Layer 4 of a small transformer language model trained on English Wikipedia (9 layers, counted from 0, width 128).
A neuron's activation on a vector x is SiLU(gate . x) times (in . x), where the dot is the dot product.

Input weights of the MLP neurons that the questions are about. A number n stands for n times 0.0032.
n76 gate: 16 -5 -37 -3 -24 40 4 54 45 26 -22 3 -10 24 -10 -9 -16 -28 3 -4 27 52 5 -1 29 -4 16 -28 26 13 38 15 -32 -45 35 10 6 27 -4 5 -1 5 20 -11 -1 23 -1 8 -27 26 -28 -4 -10 50 -19 16 41 2 -9 26 -12 20 16 25 22 -20 -42 -10 -32 3 -6 -9 -5 -26 38 -14 10 5 -11 -12 -45 35 -12 58 12 6 -13 1 8 -14 -9 33 -10 -24 1 -15 -25 -37 18 26 10 -8 -24 -18 -23 -1 -11 -2 25 -31 -11 51 -18 26 34 33 -14 8 -1 6 -14 5 -94 10 14 -18 -39 62
n106 gate: -38 -20 32 10 -5 53 8 -3 37 48 26 9 -4 38 3 53 23 -47 -8 10 -35 23 -24 -8 -17 25 -5 10 6 -31 13 16 -31 -23 -21 -10 22 17 6 1 9 8 37 13 -15 -11 -43 15 3 2 -36 -6 32 44 12 -13 -5 -10 -13 -18 22 3 5 35 -20 8 -40 8 -22 -1 -28 -17 34 -6 -7 14 -9 -28 -8 5 3 26 -8 -25 -9 38 -1 16 8 -23 7 -66 -37 15 -16 -2 -9 -18 5 1 -29 -3 1 -9 -20 11 0 -10 17 21 -15 -30 -47 16 -17 26 -10 -39 17 29 -8 -43 11 -28 29 8 -16 6
n128 gate: 4 22 -17 9 3 20 -39 41 6 36 -4 -17 21 4 16 36 -3 22 -37 -22 18 24 49 -10 6 -28 7 -26 -15 17 16 47 -18 -22 -53 -36 1 3 -12 57 32 24 -13 15 28 -16 -55 -9 -15 6 -8 -3 10 40 -15 -25 -46 -3 6 32 46 -6 -3 -2 17 11 -25 16 16 -5 5 21 -2 -1 14 11 -21 1 28 -40 17 -20 -14 -25 29 2 -22 17 34 10 -8 21 -18 29 -1 -4 7 -3 -39 16 0 -39 -48 -9 -10 10 10 -29 -17 22 -9 -24 7 4 35 4 -28 -8 -6 4 -1 -25 13 -22 6 -26 -35 43
n136 gate: 1 -43 21 19 -32 16 8 -16 21 -55 28 -9 46 26 -36 -23 -15 10 45 17 -9 11 1 29 19 12 5 -35 5 52 33 7 4 12 -44 18 13 -19 -8 -56 -9 21 -9 22 5 39 -30 -28 -4 27 10 10 -6 4 -10 32 -10 -16 -10 0 -30 -20 2 -15 -1 -5 19 16 13 -3 -1 -14 -39 13 21 -13 -53 -37 -7 10 -7 -9 33 11 14 -27 -5 0 -7 12 -14 22 -4 9 -50 -1 -21 -31 17 11 -21 -7 -26 2 28 -10 2 15 -38 33 -34 -18 11 10 1 29 31 12 -35 -34 -10 -80 39 14 -7 -59 -22 -18
n161 gate: -14 2 -22 12 -20 -6 18 -27 -22 -58 -24 50 -6 -21 2 -13 14 -12 16 4 17 14 16 -10 -27 5 5 -27 -32 16 21 -9 29 42 -16 16 -16 4 -1 -16 7 8 6 23 2 16 15 65 15 39 27 -43 -12 -15 -10 23 26 35 36 -24 -22 -16 -6 -17 -79 -16 5 -42 12 -51 -5 -14 -18 -31 -1 8 -41 -35 -66 15 42 -2 15 -3 -17 27 28 -19 -63 28 -47 2 13 -20 -14 3 6 17 14 -30 20 2 11 45 -15 -52 -26 -29 25 -14 -32 -34 16 -6 -45 -17 63 -15 22 5 13 56 27 11 -30 11 13 11
n264 gate: -11 -12 20 -10 36 4 12 26 -20 3 15 22 -61 1 29 14 -14 -6 18 31 4 11 -43 -55 -29 -24 -9 -14 -29 -30 -2 -5 -3 -3 -2 25 64 18 -36 7 28 -16 9 86 5 43 -18 -20 -33 3 49 23 39 -59 -59 -3 -36 -30 -1 -30 -43 -5 30 -35 20 31 63 -34 21 39 22 -29 21 1 -53 2 -51 -43 76 -71 -25 -21 18 2 -14 36 -30 -10 40 -46 17 12 8 -8 14 21 -27 -10 4 -16 13 10 18 16 -16 -17 3 -47 26 13 39 5 12 3 7 -3 -9 -56 17 3 -45 33 19 15 22 14 18 11
n298 gate: -13 59 -14 -54 -32 -17 -14 -42 10 -16 -38 -7 -59 28 15 -28 10 10 18 -3 20 7 -25 -42 -50 16 8 0 11 -8 -25 52 -26 55 12 5 25 -48 -22 -14 -38 -9 -6 -10 -17 -10 24 10 36 47 6 47 41 11 -2 -11 21 9 -9 7 46 -11 -32 7 -35 6 13 -29 -8 -6 -16 -13 6 -3 40 -25 -21 45 -37 -5 1 -21 -3 -13 -5 -22 -3 -12 -37 -36 50 9 1 -5 -11 35 26 32 7 60 -27 41 21 16 11 33 2 8 23 2 28 -13 -3 16 15 19 -29 27 34 38 14 -44 9 -33 -2 -8 -23 34
n575 gate: -7 7 38 13 28 -9 -18 -15 22 4 -1 14 17 -10 -27 31 -16 -60 -13 19 21 -4 45 8 47 -19 -23 19 -1 -60 -49 3 -21 -32 3 38 27 -30 -2 1 -58 -7 8 22 -9 74 -43 -5 -26 -20 -25 -12 -35 -4 24 58 -8 -41 13 -10 -37 -5 28 48 -34 -34 -1 26 2 -15 20 17 12 -35 31 39 26 12 -2 29 -28 5 11 34 -18 -31 37 -19 -3 -26 28 -20 7 -42 29 -21 2 26 -3 -1 -18 -15 18 45 26 -8 28 1 -14 6 23 -27 10 -16 25 40 53 21 -48 -11 11 -3 -26 -19 13 -6 -11 48
n621 gate: -26 14 3 13 -12 -14 -4 -48 26 14 -30 -7 1 30 -24 -39 31 16 14 25 -20 51 -29 -40 4 13 -65 -8 -22 37 -39 13 -17 10 4 -30 -30 1 -13 2 48 -24 -5 -20 -65 5 32 21 24 13 15 30 7 -58 -19 28 35 18 -30 6 -12 -5 77 15 -41 27 3 7 6 43 39 -37 -9 23 38 27 -44 23 6 -11 34 0 -8 11 18 -15 -29 -27 12 33 26 14 -5 -17 -23 -17 38 44 13 16 20 -16 25 54 -40 -2 -8 21 76 26 -53 15 13 47 19 13 -18 12 0 18 -4 -20 -3 17 -41 13 5 -14
n623 gate: 3 -34 -2 21 -22 10 -38 -34 11 -15 -18 -34 31 48 60 23 5 -8 -10 62 40 -15 -26 -46 -11 -30 -11 -47 4 39 -13 20 -41 -38 -32 -33 22 30 29 -10 3 48 10 -19 -7 -45 -32 -5 -12 -46 10 -20 37 8 -22 -18 34 -7 40 -19 39 -33 -40 4 -26 9 -26 7 12 5 48 -21 -24 -49 -7 55 31 -30 2 -5 42 -11 14 -33 -41 0 9 -21 -12 6 5 -1 9 24 -6 9 3 43 42 25 1 -14 -19 4 -23 2 -19 2 15 -18 -20 17 -23 25 42 50 14 -11 23 -7 -2 -7 -24 53 -23 13 -21 10
n639 gate: -9 -16 -50 -21 -1 38 45 -35 -1 2 -33 -16 44 41 -20 26 -52 3 -28 -10 5 7 -38 11 -23 27 1 -7 10 -30 31 7 -5 -43 44 -8 -15 -8 -16 -41 34 -17 22 29 -17 -2 26 1 10 19 24 21 10 -7 -1 5 -15 14 3 8 16 1 -8 -33 -5 -21 4 1 47 21 35 -4 -25 -37 21 12 3 -27 -5 -29 44 -41 28 -44 34 -50 17 -12 -7 7 -12 17 8 16 1 -24 10 -1 9 -25 -9 -7 0 -40 -18 -29 27 -4 6 52 43 8 -29 42 -9 -14 -25 -22 -49 0 22 1 -19 58 10 -34 15 27
n76 in: -24 29 -9 -7 18 1 -28 21 9 24 -40 32 22 1 -3 -21 -47 -23 20 -4 9 36 -27 5 -25 18 -15 -32 -25 -21 -29 22 17 23 25 -9 -1 30 -35 -20 -18 1 11 18 -48 -14 -9 -39 13 27 -15 63 -35 -6 0 -27 16 -4 78 10 12 -12 10 -42 23 7 -27 -12 -20 -11 44 10 16 -4 3 24 -10 29 -22 6 -15 -10 -27 -32 5 -11 1 14 -34 -32 13 -34 14 -6 -1 -24 4 39 9 6 -40 2 -16 33 -18 7 -1 3 26 -22 -1 -6 -21 13 17 14 -38 -6 -4 33 -36 -52 -13 -8 -24 -29 -14 -19
n106 in: 3 -14 -4 -16 -7 -7 3 -26 51 -9 -41 27 -27 -4 14 48 -55 4 -15 -33 -20 23 -37 27 24 47 -3 9 -25 16 -11 12 -27 -1 -38 -1 -19 -7 9 8 -7 15 37 -9 -6 -16 -10 -10 20 14 -11 -13 -5 41 2 -32 -34 1 -5 -34 -37 6 -13 -15 19 -21 7 47 -8 9 6 -26 7 -38 -10 7 36 15 -9 18 -12 -17 16 -4 -27 -18 -13 15 3 -4 11 -23 -24 12 26 23 -14 -40 7 11 20 -9 21 50 18 -9 -28 -3 24 -59 -2 -3 -9 3 -23 3 -15 -6 15 7 -12 -18 5 -35 -44 17 -27 -19
n128 in: 2 -28 13 3 20 60 -1 -10 9 -7 69 -15 -1 -22 -34 -15 -10 -14 17 -1 -43 -41 1 27 -13 -13 7 -26 16 10 -33 20 -54 23 6 4 51 -3 10 -1 -1 13 -11 54 -43 23 14 -7 -10 26 -11 -17 26 -13 19 13 -13 -43 22 -53 -7 1 1 -23 7 -1 17 26 -22 -25 7 42 -13 5 -7 -1 -49 -15 23 7 -13 -9 -14 8 19 5 -21 -5 -11 6 -22 -13 11 -10 -29 30 40 56 -28 1 18 6 8 -3 -3 -13 -1 21 21 -36 -41 -9 -6 -26 28 -3 17 15 -14 -3 18 30 24 -21 27 15 -7 0
n136 in: -41 21 14 47 -28 16 7 -1 5 -11 9 34 -22 12 8 -20 31 20 -26 1 -52 2 -34 -29 32 -6 19 -21 -16 -30 -25 -22 -42 -11 21 24 -1 13 6 -4 -20 50 -25 0 -18 16 28 32 -1 18 39 -28 -6 53 23 2 14 39 -31 29 -24 -14 10 12 46 12 39 28 -5 -41 28 -12 -77 -19 14 10 62 13 -29 -3 9 -32 -23 -2 13 11 4 21 -22 -13 21 6 -16 -26 59 -34 -41 34 6 62 44 9 7 15 -27 16 10 10 -1 -15 -15 2 -15 19 -5 13 24 -31 -46 76 -9 -41 14 -5 -12 -15 -6 -22
n161 in: -18 28 -3 -35 28 -3 -39 -18 -46 23 -17 5 -2 -17 -6 8 -31 14 6 -1 -2 -26 -5 -4 54 35 -20 44 -28 -65 31 -2 1 29 13 -6 -20 -7 1 -11 25 3 25 6 -21 11 -2 23 -10 -35 31 11 24 -6 -51 4 3 -14 12 -9 14 -1 18 -24 57 28 3 48 9 32 -20 7 35 39 -33 -26 7 32 4 -21 -31 -34 8 -26 0 24 22 -5 -21 33 -30 35 30 21 -21 -1 -64 -33 20 -24 -23 9 -38 -18 -8 25 9 43 -17 2 -17 -12 14 -17 -7 54 -46 18 12 23 36 -55 15 -18 -42 -30 35 20
n264 in: -42 -12 25 -37 21 -60 2 17 -14 -6 -20 2 -20 -41 -21 19 34 -78 5 0 14 53 28 -2 -22 14 9 37 29 23 21 -5 -43 18 -7 1 -9 37 -57 -22 -9 15 -11 -8 -20 36 3 1 -9 -4 -22 18 14 -13 8 -29 36 28 21 -19 -5 7 -8 58 -5 7 22 9 8 48 -24 50 -13 -3 18 9 45 16 -10 29 33 -8 5 20 26 2 2 29 -34 -2 -11 31 24 -1 7 -67 -9 49 -19 8 -21 31 -44 -42 46 -18 60 -5 4 15 -10 -16 -21 6 -33 17 -10 18 7 29 -2 10 15 -23 -24 -25 -46 -7
n298 in: -2 -7 15 9 -16 -5 23 -12 -7 22 19 -25 -48 -1 0 -5 -29 -58 -10 1 17 -15 21 -41 -30 -8 8 41 32 13 -46 13 -11 -7 3 11 28 -5 30 -37 7 42 12 -8 -1 -16 0 1 27 5 -1 -1 8 -8 -11 31 -8 -8 -20 -7 20 -2 -21 -20 -39 24 30 -8 9 21 -28 -36 9 -42 51 -20 -10 0 49 -5 61 -15 -4 -15 1 33 -15 33 -7 18 -18 -38 -11 -37 24 9 5 -2 16 -2 -33 35 -10 7 -5 -27 22 4 -1 -31 38 38 -63 -61 1 30 -4 33 1 27 -14 -3 1 -23 61 22 4 -56
n575 in: 24 -64 -9 -24 5 -14 -16 -17 17 -50 -18 11 20 -21 16 -10 -36 -8 10 1 13 -3 41 16 -36 9 27 -59 8 5 21 21 -2 -16 -41 34 21 31 19 -20 -27 18 -1 -46 -9 0 -16 11 -7 41 -6 -10 -2 -29 37 18 -10 43 21 -30 2 8 41 -24 -8 18 -25 -39 -4 -6 0 46 4 -3 21 4 -11 -17 -28 10 -20 -15 -30 35 -18 -24 14 -40 21 -10 -25 -23 -22 -24 -10 28 -9 25 -25 31 54 -71 -22 25 56 27 23 13 -27 17 37 20 -32 -35 -1 17 -21 -1 4 -10 17 -11 -23 -16 -17 -13 -25 -3
n621 in: -18 30 16 -20 -26 -24 39 2 4 -7 -30 -42 2 33 38 1 -22 -50 -13 1 -23 40 18 -70 52 8 27 36 -31 48 -10 3 -25 -3 6 -10 27 31 56 -28 8 -42 -6 -19 28 6 27 63 2 30 -15 -16 10 38 -25 -29 12 31 81 -45 27 -9 -2 -16 -78 20 -10 17 -7 -7 -22 -19 -31 -16 20 -41 15 10 11 -13 11 17 -48 -36 -1 4 -23 28 -17 39 22 23 -17 3 -33 -10 -30 29 -38 -30 -19 -42 45 38 -42 -13 -24 -13 -16 -27 -36 -6 -5 -41 5 16 -28 -12 -7 -12 -26 -11 0 -27 59 18 21 -5
n623 in: -33 -31 8 -4 -30 -21 -7 -1 -1 30 -2 -24 44 43 -6 -14 48 -23 -33 12 7 21 -29 10 -12 -7 26 -18 -10 -3 29 -14 -12 19 -38 -25 -10 23 13 -34 32 1 -3 10 28 2 -15 36 -41 -10 -23 -58 27 -3 8 -24 -7 4 14 -14 -22 8 -37 -3 -1 18 -1 -33 15 -3 -19 -23 -52 -4 -14 -29 22 -1 -8 -15 14 17 0 -39 -11 7 45 -48 26 -26 9 3 -24 57 16 -18 -4 -1 -14 36 23 -25 -48 -9 -20 -17 1 1 41 -26 -10 29 -12 22 29 34 0 -27 20 -32 28 -37 -47 50 -9 20 -15 22
n639 in: 4 35 -7 -19 -16 18 32 -4 5 1 -25 -15 8 58 8 11 8 3 14 -8 -62 35 -4 -13 -4 7 21 -23 -33 34 -18 31 9 0 29 22 17 -34 21 -5 43 19 6 40 -5 17 -22 27 -3 -13 -7 -18 -48 58 -35 -5 1 -4 19 13 1 12 12 -8 31 1 -50 -40 21 -4 57 19 2 -2 37 0 0 -46 -39 -45 -29 -29 -1 -9 -32 -32 1 12 -36 21 5 -1 -19 -11 32 -8 -5 -20 5 10 -21 23 -14 -12 -1 -16 2 -31 13 10 27 14 -10 -6 6 -1 14 26 -13 -27 31 -6 6 -43 23 -1 5 21

Each question shows a token from some text and the vector x that enters the MLP there. A number n stands for n times 0.083.

" dem": 20 2 13 -24 5 27 28 13 -1 19 4 -2 16 -30 -29 -34 6 23 -9 0 -10 5 -2 1 33 -25 5 25 1 -3 4 -5 2 2 -35 -9 20 3 21 -16 3 10 25 29 -33 31 13 -7 -20 25 -5 22 3 24 24 -8 14 26 2 -9 9 9 12 1 17 12 39 7 2 -4 -40 15 -14 -11 6 -15 -16 8 -14 31 21 -9 -25 8 -15 20 -25 22 -7 -3 4 -2 -19 -6 28 2 7 -10 -7 2 30 -19 -11 7 9 -3 -7 12 13 -6 -16 13 -6 -11 -19 9 5 10 1 -8 9 0 17 13 17 -11 -16 13
Which neuron fires most, and how strongly? n136, at about 2.3

" for": 6 -6 19 -8 4 3 -8 13 6 37 -4 21 5 1 -47 6 -6 13 -6 -52 -14 10 -1 7 4 3 8 6 -2 11 11 13 -2 17 -11 -13 -15 -5 -1 5 -7 1 -15 -9 25 5 7 -9 1 3 12 -6 3 -2 1 -2 4 -6 17 -10 -15 -32 -15 8 6 -34 -2 -9 -2 -18 20 4 -8 -8 -2 2 11 0 -33 -5 2 -24 -10 5 -6 22 -2 1 11 -3 -22 -9 -30 -7 -1 -6 1 22 17 -9 10 0 -10 -14 -4 10 5 13 5 -1 21 15 0 -13 0 -21 -9 4 -14 -5 -4 -26 4 -15 -15 11 6 13
Which of these neurons fires most? n621

"at": -20 6 -3 -22 9 -6 -27 -15 12 15 -7 -8 2 5 3 -5 16 -12 -72 -7 2 10 -17 17 1 0 -22 15 3 -14 33 0 34 4 2 -6 32 8 24 8 -1 -43 17 -21 23 -17 29 -43 -12 7 0 12 22 -4 10 5 6 -5 11 -25 9 6 16 -23 -11 37 -22 -4 -3 -22 -21 3 7 -1 1 -16 -15 -18 -8 -11 -4 5 17 9 6 -8 13 -4 18 4 39 10 -9 13 -13 25 3 10 -18 -14 10 -8 8 20 2 3 6 6 8 20 -16 -7 -28 4 -20 21 14 -4 4 2 17 15 -30 6 -6 4 -11 2
Which neuron fires most, and how strongly? n621, at about 1.1

"-t": -6 -21 -14 -28 33 -11 25 -19 3 14 -31 -18 4 7 4 -10 -7 -31 -37 -9 -13 15 1 -7 -16 3 5 18 -10 13 4 4 -14 15 -13 -23 2 21 1 11 -30 -20 -16 12 10 0 -24 25 11 18 -4 18 14 -3 21 -3 -8 -12 16 -25 -14 -4 10 23 -14 -8 9 -22 -28 13 -27 -1 1 6 -5 0 22 3 4 23 0 -21 46 26 18 17 10 6 48 -2 4 -11 -11 3 -18 -14 -15 -5 7 -2 4 -20 -4 22 -15 -26 9 -24 28 28 11 -14 15 0 -12 7 16 -11 10 1 18 -5 1 3 19 -24 -6 -5
Which neuron fires most, and how strongly? n264, at about 3.5

"G": -25 19 25 -16 -21 -12 21 -16 -3 1 -27 9 5 6 7 -30 1 -6 -47 1 -28 9 -4 6 7 17 -12 -9 -33 -17 8 3 -2 -8 -26 -13 17 14 -15 7 14 -5 -12 13 5 11 -25 20 3 -12 17 11 1 13 32 8 18 -7 17 -6 37 6 19 -3 -9 -12 -15 5 -19 -10 14 -4 -4 13 23 8 9 -4 7 20 10 18 31 4 11 11 9 -1 -5 9 2 2 6 20 0 -52 -2 -10 30 -32 -13 8 -12 3 3 -54 2 -19 2 -15 11 2 -7 13 41 3 -11 24 16 -4 2 -43 -3 7 -9 -21 6 4
Which of these neurons fires most? n621

"ph": -5 8 24 -32 -16 -17 15 -9 -8 8 -12 0 10 -22 39 -5 7 9 -33 -5 3 22 1 -17 -17 2 28 15 -26 0 49 -15 22 16 7 6 11 8 -6 9 -4 -5 29 12 -4 -22 -17 -1 6 -12 -11 -3 12 13 48 19 -1 -14 -33 -4 26 -3 -2 5 -8 25 -8 10 6 8 -25 0 8 25 -10 -34 13 -20 12 11 13 2 8 15 3 1 8 -5 23 5 22 4 -27 10 4 -17 7 10 23 1 2 -3 7 27 -16 -6 31 4 17 5 24 1 7 -6 -10 42 8 -2 11 -10 8 -2 -23 14 9 32 -12 33
Which two neurons fire most, strongest first? n298, n136

"-": 8 -12 9 -36 5 24 -8 -19 17 6 4 14 -3 -6 17 -16 40 -1 -59 -8 3 -16 -10 -8 -2 -15 -22 4 -16 8 4 12 -34 -14 -9 2 21 -10 -9 4 2 -4 -15 -29 13 5 24 -13 16 -7 -8 13 1 -8 -5 -22 -6 -20 -17 -25 -36 -2 -7 13 10 -12 -6 5 -28 21 -22 -20 8 0 3 -19 6 -11 -7 -15 -14 11 14 4 10 -2 1 -9 -16 -16 -7 14 -21 5 -17 -10 -7 18 25 6 16 11 -30 12 -41 11 1 23 10 21 -44 -2 -14 6 -31 15 -9 -22 21 18 -7 1 -14 8 11 -20 -1 -8
Which of these neurons fires most? n623

"mission": -9 16 9 13 2 -24 17 7 6 56 18 17 -11 19 -11 -13 15 -6 -28 -8 25 -19 0 -9 -24 -27 -21 25 -2 10 6 -2 -8 -2 -6 -40 -1 9 13 -6 2 24 -6 0 41 30 8 15 -11 10 -23 8 -3 -3 16 -18 12 -19 2 12 7 24 -16 25 -16 -26 -6 -2 -16 -13 10 16 -7 13 -29 -6 22 -12 4 -5 -15 18 -25 -12 -21 -14 14 9 8 -13 -5 46 -3 5 11 -1 22 21 -9 -3 17 -9 6 9 -15 -9 0 1 24 -12 -12 7 0 0 -2 3 4 -34 -2 -6 19 -14 3 -3 18 2 1 -12
Which of these neurons fires most? n623

"ec": 2 -1 13 -9 7 -27 45 -18 -7 -11 0 -5 -8 2 -6 -53 10 10 -47 5 17 -1 -2 -2 -31 40 32 -10 -30 8 0 9 20 -8 -38 -15 -4 -13 8 -14 1 -9 -9 14 -23 -15 15 -7 -12 1 -8 2 23 -5 -4 22 -14 24 1 13 -2 2 32 -4 -21 -2 -9 11 -6 -26 -17 -46 -2 14 -6 -22 17 17 3 -15 -9 -9 1 9 3 10 -1 13 23 -25 0 7 -19 -6 -30 -12 -21 6 2 0 4 7 38 12 -6 -7 10 -27 11 3 -20 -3 -23 -7 -5 18 -3 22 9 18 -13 -12 -9 17 7 -14 3 9
Which of these neurons fires most? n621

" Hen": -4 -14 -15 26 -30 2 -12 -2 -4 18 18 11 8 14 -8 -5 16 1 -37 -8 -19 3 -32 0 -1 2 -1 0 -7 -5 -3 3 -27 23 -17 5 13 28 -8 -2 -17 10 -1 11 0 0 -21 -1 12 -14 1 0 7 10 -4 -2 1 -3 8 -20 42 29 -10 15 -19 -39 9 1 -29 15 -3 8 -8 -1 -4 15 30 -32 0 19 -14 -1 22 20 4 -38 24 21 3 -1 -2 9 12 -22 25 3 -1 -50 -30 9 11 20 10 21 -14 -2 15 16 -43 25 8 -16 4 -15 -4 -1 17 -5 -9 42 12 -12 -6 12 -4 -9 -5 -3
Which of these neurons fires most? n136

"001": 6 -24 18 -5 -17 17 -3 -25 -13 -14 -12 21 -9 23 4 5 0 3 -56 -10 17 9 -1 -21 0 19 -12 1 -6 6 16 9 2 -19 13 -28 28 3 -1 20 2 19 13 -10 15 -23 -21 -29 18 37 -20 11 -12 15 -6 -3 3 12 6 -23 14 8 -28 -10 -20 -1 3 8 -7 -13 -29 8 23 -2 -8 -19 26 -11 5 20 6 10 0 -25 -13 3 34 20 1 14 -1 19 11 9 -3 -18 8 14 12 14 -1 -20 -3 -35 -13 -17 21 0 32 3 -2 11 -27 7 11 -4 -24 -8 14 22 -8 -13 -21 -11 28 5 -3 -16
Which of these neurons fires most? n623

" single": -36 1 -11 -30 -8 25 -8 -12 15 67 -10 13 30 14 -20 -4 -8 -5 -52 -16 13 8 2 16 -2 -15 -6 -1 -10 18 8 13 -11 2 6 -28 -17 -8 29 11 8 11 -1 -9 -4 -7 -26 20 11 12 9 -25 -7 -26 5 -17 3 -2 1 -10 -38 17 13 10 -17 -22 -29 -11 5 1 -4 2 -3 23 -14 -1 -5 -13 -22 23 -9 -12 -18 11 8 -6 1 5 20 20 12 5 -29 -3 0 -12 -10 13 -9 7 2 -35 1 -2 -23 0 10 -8 22 -3 -2 11 10 -10 5 -7 -11 -4 11 15 9 5 13 -13 12 -7 2 -15
Which of these neurons fires most? n621

"U": 34 -8 9 -22 0 -8 5 -15 13 2 3 -21 -6 5 -12 -19 12 -6 -16 -11 14 31 1 9 -1 15 12 -6 -6 -4 8 15 -14 29 9 -7 6 22 10 11 8 8 17 2 -36 10 8 21 -11 -34 2 -12 11 15 -13 -24 29 13 26 -24 -2 -2 22 10 4 -14 -2 36 -5 -12 -22 -32 -23 -37 -11 -10 24 29 -14 29 -8 -7 -20 -6 0 14 8 -14 -18 9 7 19 3 0 1 15 2 11 15 6 -23 -18 9 5 3 -10 18 -7 10 22 -9 -6 15 1 11 -17 -3 -7 -1 -3 -8 -20 12 -41 18 -31 43 -4
The three highest activations, in order: n621, n161, n106

" pattern": -18 -4 28 18 1 28 -20 -16 -10 62 13 -8 -6 25 10 6 3 10 -69 -3 1 -8 -7 -17 2 -4 -3 10 -18 -10 13 9 -8 -8 -22 -28 -7 -2 -9 2 3 6 20 -21 9 4 -22 -8 -13 18 -10 -1 -18 -16 29 0 6 -2 7 -1 -8 1 -21 -6 -21 4 1 3 -14 -12 -12 17 19 1 -3 0 5 -12 6 -17 -7 -11 8 -18 10 12 3 7 19 -9 9 -9 -6 6 -1 -29 -4 5 -13 18 12 3 -11 -44 -3 26 -18 14 40 8 16 -3 -7 2 15 34 -5 -21 6 12 13 -14 3 -11 36 5 -11 -8
Which of these neurons fires most? n623

" multiple": -38 -1 -12 -9 -12 16 13 20 11 69 14 -1 2 12 -30 -10 -19 15 -29 -20 16 18 2 -8 4 1 -9 28 -2 -1 17 -11 -17 -3 22 -12 -24 -5 3 24 2 3 5 -7 -8 -24 -1 23 4 -1 5 -12 -4 -25 16 -1 -1 10 13 12 -31 -4 12 3 -6 -25 -9 -15 20 5 -10 -9 -6 2 -16 1 9 -16 -21 4 -5 12 -18 -11 -23 -11 -11 -6 5 16 -11 18 -18 12 2 25 14 23 17 9 -16 -3 -20 -5 2 6 11 14 32 -21 -13 29 10 8 -25 7 -34 -5 -2 -5 -1 3 -1 -15 -2 -2 4 -22
Which neuron fires most, and how strongly? n76, at about 1.1

" Re": 8 0 10 9 4 6 -5 -1 13 10 8 -1 26 -27 -45 -16 33 -7 -45 -6 9 11 -9 -4 10 -34 -7 18 -13 16 19 -6 0 -8 -6 4 -10 -20 4 14 -5 10 17 -12 -6 -5 -10 4 -7 14 4 5 -13 34 -2 -22 -16 -8 1 -39 -25 11 -4 10 14 -11 6 -2 -41 -17 -22 -20 -27 -13 -7 -28 -5 6 7 -7 -14 17 10 23 40 -4 10 -4 6 11 -4 -8 -16 -5 -23 -18 6 -16 -13 8 15 5 -1 14 -11 -2 -2 7 -8 -7 -18 -1 -7 -42 -20 -4 25 -8 -38 24 19 -5 14 5 9 -37 0 -3
Which neuron fires most, and how strongly? n136, at about 4.3

" church": -28 7 -14 -7 29 10 -6 -3 11 66 5 -15 20 -4 -19 0 -8 5 -38 -10 8 1 14 -29 22 -10 34 -2 -2 3 -2 15 15 29 -4 38 -7 -28 19 -12 -5 -23 17 -1 -3 22 -3 7 2 13 -6 -22 26 8 11 -2 12 14 4 -15 9 20 -2 -24 -25 16 -7 -6 1 -14 -10 -48 2 -6 -18 5 -10 8 -10 -9 10 42 13 -12 7 0 -3 -1 5 -1 -8 33 1 -10 17 2 -8 -4 -9 26 -2 -12 17 -26 -12 11 -10 8 10 2 -15 -5 26 -16 1 -18 6 -12 14 3 19 15 0 -4 -2 -6 -1 9
Which of these neurons fires most? n161

"r": 26 -3 -21 -12 -2 -4 -13 -20 -41 -10 17 8 4 -26 28 13 16 7 6 -4 -12 0 42 -10 8 -27 1 11 -57 -7 20 -20 8 27 -6 20 -4 -2 -5 2 -7 13 8 -6 -15 -17 20 49 -7 -7 32 -14 7 1 -14 9 31 31 6 9 16 -11 3 -3 -19 20 -19 8 -11 -3 -26 -12 -13 25 -13 -11 -7 20 -15 -14 -25 16 16 5 8 -3 12 -25 -7 4 5 18 -23 9 5 23 -3 -21 -14 -13 21 -4 12 10 24 11 0 -5 -6 7 -10 11 34 -10 -15 -9 22 -2 -28 7 8 10 16 19 -5 15 -7 -16
Which of these neurons fires most? n161

" |": -4 7 -8 -31 2 -3 4 -15 -2 3 7 2 2 -13 -21 -27 -8 -12 -22 -52 -2 1 6 15 11 19 9 10 6 1 9 -20 8 9 20 26 27 -13 16 8 -6 3 4 -4 -5 -4 6 32 -17 2 10 17 1 8 -5 -14 19 0 -11 -22 -4 -15 9 -9 -1 -11 0 9 16 -3 1 -7 -6 -3 8 -3 0 0 -12 3 -4 7 0 -4 6 -23 5 -9 -1 26 0 -8 8 3 20 25 -25 -15 -17 -10 -5 7 -5 -15 1 -3 18 -8 10 29 -26 6 -21 -17 -1 18 -1 -10 -18 -5 21 6 9 -5 8 10 27 -7
Which of these neurons fires most? n639

" b": -7 1 19 -15 -31 17 16 18 -2 11 -17 8 17 -58 3 11 -6 6 -34 -15 -16 1 -2 27 -4 -10 14 13 -6 6 -30 -11 0 18 -13 -16 -16 3 -28 -7 -7 -12 1 -1 -3 -12 13 9 15 14 17 -17 19 0 9 -28 -10 9 25 -28 -15 1 10 -15 -6 -14 8 -6 -27 24 -16 -19 13 -3 -20 -10 1 -5 4 21 -10 -2 7 10 5 22 -17 -10 -22 -12 -12 -12 10 -27 32 5 -5 -8 14 -1 22 -13 -24 -1 -30 -24 2 14 17 -2 -8 -8 15 4 -24 23 9 -16 8 -16 8 36 14 17 29 -18 -7 22
Which two neurons fire most, strongest first? n264, n639

" |\n": 5 7 -8 12 -1 5 18 -13 6 6 -9 -18 12 7 16 5 -13 4 -20 -41 -3 10 -22 -11 -6 5 16 3 2 -4 11 -2 11 -2 2 -8 -13 -2 -12 -9 -16 -11 -10 -12 -2 -13 28 6 -6 -3 1 9 -6 3 -5 -8 16 -12 9 -18 24 -4 29 -17 -6 -40 14 2 28 -16 -2 4 7 1 3 -8 7 -2 -9 -22 9 16 -24 -3 -19 1 4 -12 -1 36 21 -13 -29 18 24 13 -17 21 -23 -26 11 12 9 3 -7 23 -23 6 2 9 14 -23 -1 -8 -26 -27 -6 -15 8 11 6 -14 5 11 2 -45 9 -7
Which two neurons fire most, strongest first? n639, n264

"greg": -6 41 19 2 -1 -15 9 -13 18 30 1 9 8 -10 28 -5 23 -3 11 11 10 3 10 -2 -13 1 -2 -4 1 3 -14 -4 14 14 -2 10 6 6 -18 8 33 -22 14 -35 -17 53 25 8 -7 -3 -35 -6 13 2 15 -7 -2 -5 25 -7 -3 4 -4 21 -2 -9 -14 1 -9 -11 -9 9 14 2 6 5 -8 9 14 12 -8 38 17 14 10 -12 6 -14 -13 -4 2 2 -32 13 29 6 -5 17 -30 -2 13 -23 23 -30 17 -30 26 13 5 -1 7 7 -1 2 8 5 -23 -28 -4 -6 16 -1 -22 -48 14 -5 7 -11
Which two neurons fire most, strongest first? n575, n621